Layer 9 of a small transformer language model trained on English Wikipedia (16 layers, counted from 0, width 64). Numbers have three digits each and are written without spaces.
A neuron's activation on a vector x is GELU(weights . x), where the dot is the dot product.

Input weights of the MLP neurons that the questions are about. A number n stands for (n - 500) times 0.0016.
n3: 513491529722338532514612414337265702534386305285848451621597476557424585286373504247629482539292661787497382400669728401501610716488329353491603259678501559604465584306421597298619274569575495
n5: 594417456666537340531541566267464759461651306623706798440644398601407477401601633619653419629317275481605322500390491375597383468447401441588465553349396425397460348892523665293320543514629399
n9: 466615562476312585475616689542052362452353401568516496568713450386470510352452422701789234532360284618325579548659462457471611574438550398608563398481588428502636425468657383409610592436619284
n16: 429382541486559505624500579311316737364413601258677443493633601630452477300601499389534399645358457633531368444530234491387543587607416429486485547563623549399627418603541778434534397380487511
n17: 642364446504514397454533589469549533460448639419602406502403548192579536495287798497619615559362283737539511398683586529699480477706498400429442490427521503451451403536484486289345477531412539
n26: 619365434436430448433669641590550511227250607466579277462637399683641502600345496572468369625457290347585525226544407460554617575308545611259385406601459642624568712507577550181379546538841658
n34: 318547585765373402599609694457630316558485451670448656479525379587308444566340393570737730580414503657499538447582417577469562608326543252597336407439480481443599377676630546458124530536441490
n40: 672603514456471402381786644350400416591409439487504383372493624442543291515480505461501523880400402693370607336673407532409589327504543331423456488412608574624549517519570446447542525468695431
n41: 661643555643500723432477496414500280480569364441630254449723591651302490554504359434605499598625368410451535426485363532598625463385415452250363402766411508364686631593494474356380647449514630
n60: 593479462723449439445655561510598510253188288508520617563443577620508537678548532365560350633444223511406496561448360603369539600516663466485504451425388657367783612697430355350411676437561192
n64: 477422450618345189105521568416469385419369389677568791508644577658558631621519520649638502562355580432454472428655570722487421491378416347538423468297577452727691398540401476480421608433646241
n68: 418495175719506504518688536550585258550439225533625582328413615591362643606479664385596543429461463425608450463844505513392386638339454409441478586569503615297605719508629427460483531462488368
n73: 473479677409484584244421427568661425656556264327634634568662539400474591503369521611517608732376536566464536434668549523578353655408179353397578537365502527504498438536652530294542459381518628
n79: 501439457426515473536723485624701529510515486403543356488614413287466559573304461399511560662467457812510500280605576666445651487218433257507418352474622386508327546587625256410410746678490616
n84: 506571323601267488393599566321425499399485390414652414472971409531637559392522560384530326470457486367611309493602674515570613603249491452558538580654437360552401446521430519592298716518780604
n94: 653736442481468419413581747534359623350703559595551452447455536371554586518504445422690406447457383630506363653461512627442329467332512511499464415703384458456457380669527366448509585491593295
n96: 384551313595298483355559466564448641493532403424513649269849445640417424550539766444532340687447536587742253514450444483406632525266451371789550815488501401531371612581771487466380409358451377
n106: 584574564562300238508433419471430715564472580524542524405669606642537557542368564699592420756343361437704222464354444466476477629557537618570467611560620340613627505425468272526457437464542385
n117: 422444363651496478489500492445615522542708351354577374479515417432265460623420737534480660559542349496532370202724509689633431590478615418572381417520752538462254577387491571466446776425565337
n122: 443755417423331674503424479639287677436352549542482519469705599388461488454404845343534368676386543501630162424521653533594665627586656468505300534437551641546494556408407364564350540511741557
n129: 472451444527269286662404467573470336577352524304738430579379426623360389481582751565500409502313403628590495508634474433487544506391661446531559513587517334598568565585502585331443466472586523
n144: 664483351616432593556651431557711501635558697448655501465433314441537455475416482470636256405498374560437430480360603451793481639340519481580498555504401499532411450462482288548485497365444511
n147: 759544477616501497402609548589535621555560404421566587403495480410463547778496516567501473470412351375396515497737437655399438420454410541174290561608366673537544561715402479529402453369410365
n150: 523323553605537611449564630495402476519486512533677529377509436547494506474400606614582727314465384631621588499452675516349438333459478426441441451507337359546388754398384604222384581349620445
n154: 492441389629391475487601462315475649303422407535538617524513433740557583461490468518702354459438459541589360478490444530624459629551640503550480682414433474509598292659617250555469423286596313
n155: 504534551571248533392619466664625520530603346369510393277678539304538207451388651651380486647451404538342608302822286448589412738366531285364512473528501466532479473587738693463568545450663358
n167: 358491451661341575324557338234417442519580191419584696412494589385318473585638665611573542458561531556296444455703595494465686343386552357508424406558396676404686557656665546397502500303441555
n170: 551633454526494607468552605546410555527464463495518404478413547429468633641499504491571629353526442466726523208705641641546405379450500548472140399601587559604434419706494299365186660533517594
n171: 724457509538372355362510650400356502548614457542521296393657305393457282642628604673653659525705381589393445370519634659648668393420471355403461571422492578553538427312403651106484442177550440
n179: 783595295549351358580547590323479824536367490520590366601428533447458592679506295587630495473416335507407460607487601527661381417605570430374432557443515580536554560631563308353473384131468546
n185: 553627295767465286598690615423450380571691401469665403453691479459336766405392397591681562379495477699378435494551507452649389439247470473408461419660429713349700378583571367265461459568518298
n191: 729337388636367292506476624468292602407162397451481422549584475627660587663553435508500457475431522416462474674408518575692405549455421296577607659784387571395404633564475498350448352416729515

Each question shows a token from some text and the vector x that enters the MLP there. A number n stands for (n - 500) times 0.0094.

"ight": 511374563467427592454566499532695408483623208649461531467366624481482399511626377588238534353501548307444801386483508448467398447610502771587416477454489578377515447553534425597618546707567422
Which two neurons fire most, strongest first? n155, n68

"pr": 621492483443652545375369524729388564540561606717413423571474506523621613487476400418370542426644355381422574571392551408298439534572696670588473457467365393681740363257480767457609522547470330
Which three neurons fire most, strongest first? n94, n150, n9

"b": 569452562339566546736523419441303437539561609658414555573506477334546698405578353529482633419682627399319568614584528328506429378448437540420556508505540550511600524283618387460769495605207457
Which two neurons fire most, strongest first? n185, n9

"im": 364533509369565479620498463552580329520625448494471304571726436570577489462515626384288616540605624366520544634394474359505529322413598370407841528462409380499727655317429632519634559606345549
Which three neurons fire most, strongest first? n41, n129, n84

".": 491598662454707586552589562581539429485438454428246387511438466551567359642635598521403553341514664495436394493400291432453608524624491482681549355339552447496384550396589339643564463831340526
Which of these neurons fires most? n79

"ing": 579547640210648537598485521486642640535450718674292566440382479571721447580513421539261423464408376480508635679258560463495462312460494786609517479457501543496445465575404650469519424507495281
The most active neuron and its activation: n94, at about 0.7

" a": 456676616497425441458390487610464481384386467539108478504439628531510577592620414437296613515425597576531381584482523387507580560786601639419546534438532482531487410425442498540453449491685681
The most active neuron and its activation: n122, at about 3.2

"ake": 462558532343619635434571569479646357531642445506419461436469565661372551542673547381179472414636469479405660520354520281655505473559647529525542503506546425345451578479300614395614462658555533
The most active neuron and its activation: n41, at about 1.3

"a": 393490371393745458537525585561530490417649550528234444430485497461360593617614710451267701390469595651510579543480345380453446439678550639579413486511640427507424614451422413432674494542438465
Which of these neurons fires most? n117

"ric": 516405494487622352553484558542516477519567691450394316444437440703630559497577481274280630580709689370652537546470628337513354439403533403358614579423451384476590519368445736536645499592535557
Which three neurons fire most, strongest first? n191, n26, n150

"ic": 498470540555791331586515518384608261498593528612327439600340483575550700635451412448390666473746426431666586670337553459445367400655444562387556525648552503373569483480244552497363482543351669
Which three neurons fire most, strongest first? n41, n150, n170

" 199": 284413485552568434629306538691381300446639579546450511471334604226516564435540484432414730391613581514655465581415335502438538633605506415520692484365567502681498251419567597747509385612560599
Which of these neurons fires most? n34

"th": 611491696412663527551480490325472440530597471560339495575413507561515750481506391478332573288641374663369630735321603492412392339491641600477568412511564667456722306627560356412603436546429347
Which of these neurons fires most? n185

"c": 589430559494496339458508489471387479814474320440409429704500476509565460463546522598485544574461476327627355713400552366286544489731540457496643585402577493571436332356489596351613376801399607
Which of these neurons fires most? n106

" w": 414450492448643526396440588517374408404518479520334463435619504377467576452391383381401532447626593407537668536406344511386537374605469449798612486353494722340526603490480514598578635850484663
The most active neuron and its activation: n79, at about 0.3

"ays": 474573482574509617519552437588707492625670256560480237502469429526506447643563470430241723394592601501440563514462530371570426370441606723608457666404476516336343420420545512617570358668342415
Which of these neurons fires most? n117

"he": 466372437313651654528531395535515667431510598539357268641618541618406464343609523315415692510549596596553406597535664273314435497544367559442661523556525351496612613364455488388583526523531711
Which two neurons fire most, strongest first? n3, n16

"e": 559495727306744435489486595488565415534493732449412493500285448525343652584534724461250620473678451659511615534399576281615406465569605690504459635458510535555435492438323481435484379686361376
The most active neuron and its activation: n17, at about 2.2

" an": 448598548458485598641536485538455376453387706430257401462510632636515562442610295435244538547413335636574362651344590523390526376625558522487590604536657451597529435372452640802426430585452521
Which three neurons fire most, strongest first? n16, n106, n122

"on": 675406424334875589543495470502671430468513544639410562590298506574390481458417479493271512575573491690554877574470360567375406434539496509470355575480554510343438374496406488656570341709414590
Which of these neurons fires most? n79

" I": 589452595479727690392435474442497502449336524431380519474304566353491388396709512554316564359535630470472607616384628442526323592787558673521514418403490427653659416585473446545669502372419628
Which of these neurons fires most? n179

" th": 411545847467769522386446426391406433404405441477382553479621427445543682505594403455417754337601477285469576674421594504634500232478620737545548382341497468507694464495530267485503607590510700
Which of these neurons fires most? n170

"rit": 579529513458370594604489507568619378479584764466305384632622401582547448511382281447300336441745655442572625490373460400532375666468667331565443469453568475482332447477547428705491574767390691
Which three neurons fire most, strongest first? n144, n79, n84

" t": 422593647586718460512319532397450439553500598494168547499576505500437639429648433634434350440764494341516419476424509441555398294566397686541455557555648596397504567415505347643605434554376758
Which two neurons fire most, strongest first? n41, n106

"f": 582497659457447462519492575734468537505376692577368595443495497355630482400322392627404403601697631590383681583479533399374373415587574471617615404454550480416525323360481320471729532694486327
Which of these neurons fires most? n9

"n": 418440687445536766447487481577495364427422329583393641649379489620536701480196426541326503458453543682435611548550554366282471465550500650579439673489530472359456494467425469820547398698348634
Which of these neurons fires most? n73

"ow": 372352403351608562518546420657717522438658570495422441517548597589561459440496403457229549545546566374537601427647580328395498428400404729620369546586319623548540425536449486384534520838335596
Which of these neurons fires most? n26

" D": 590523504482673533525289495482490511519517368540408394561452406408540574404479349564484551464538470404565451635240397424613503523810548639570538528453430495666335439587385619571817507563274503
Which of these neurons fires most? n179

"v": 450490393361730622589515501711324501619667506773415401621492445458520694459475533587428473380681531422516671669352478442447590250463492665516469548440233511456645209309401617477596563527440444
Which three neurons fire most, strongest first? n185, n94, n150

"ann": 392572364249559601454545385426492358645611461664391405592496469703489589449464269516373562441675638444438839401387452341570521418557510687518644525596420397327493494273468666505622605551544663
The most active neuron and its activation: n41, at about 1.5

"aw": 362471301425475490525483395388632362492646646392593495457621574431549552506615324382315597559374690436566569544422490298450406650507399675676693538426559334359524592479591516499607321824566493
Which of these neurons fires most? n96

"is": 419385402449474470535577405647499527495564557737358407606359511651699321518537609523270416546473647308648648623401519364299387502475556627517539572465438424477554544436493313548621728585618373
Which three neurons fire most, strongest first? n106, n60, n26

"fer": 296339543366455279538425539640644399506689637499526659542517541347755513534600372514358511423685555444407571740399569548414310473379432518600660447434494536787578516484366471469547379617586342
Which of these neurons fires most? n64

"es": 475555603201514454442563421662585563632635727522354373376413453540615350562577605485321480600584501556568800596461404419575381330508553702583414575530555564519301413414363417534589410662368347
Which two neurons fire most, strongest first? n40, n144

" de": 550580515454555506462375608446551606515439584482212651505314455363511563532723670371309590512664666398394442599475492393448607390586658641551534581514544385695555339262416538616566483451396494
The most active neuron and its activation: n122, at about 0.35

" and": 466633409493578490474498566511424552451393464415121529481468517513481562665623455494171509472581652641449443606421428551470518580620519634583468467485559486517560419578445482500669410539533491
The most active neuron and its activation: n191, at about 0.62

"ov": 383443502470437743589531408737499383489676419720482348544500501443586364348519446409340389396624759510506527502507505449536459435435463630465463583553474432448518181414536520724708622752366521
Which of these neurons fires most? n155

"ber": 627384579257593631641438371564604516633419763594472442674446471481603330410584335604289508400647485522490740540357594525479319508472270525472367562481561588625557301406535547580602398594391553
Which of these neurons fires most? n144

" app": 216462640538303414539383486573427388465396497475330590564566557375761479400702580377465486459503619367432629677640410420303498356505454471682629517590467660586465436366550578522508535517422745
Which of these neurons fires most? n167

"and": 594477463256522379467502417443566464577546237566473477587524557387621426357503379538325590544428757320506656552519493270481483533470463545532619557443484589461408562725519419544770526658477418
The most active neuron and its activation: n73, at about 1.9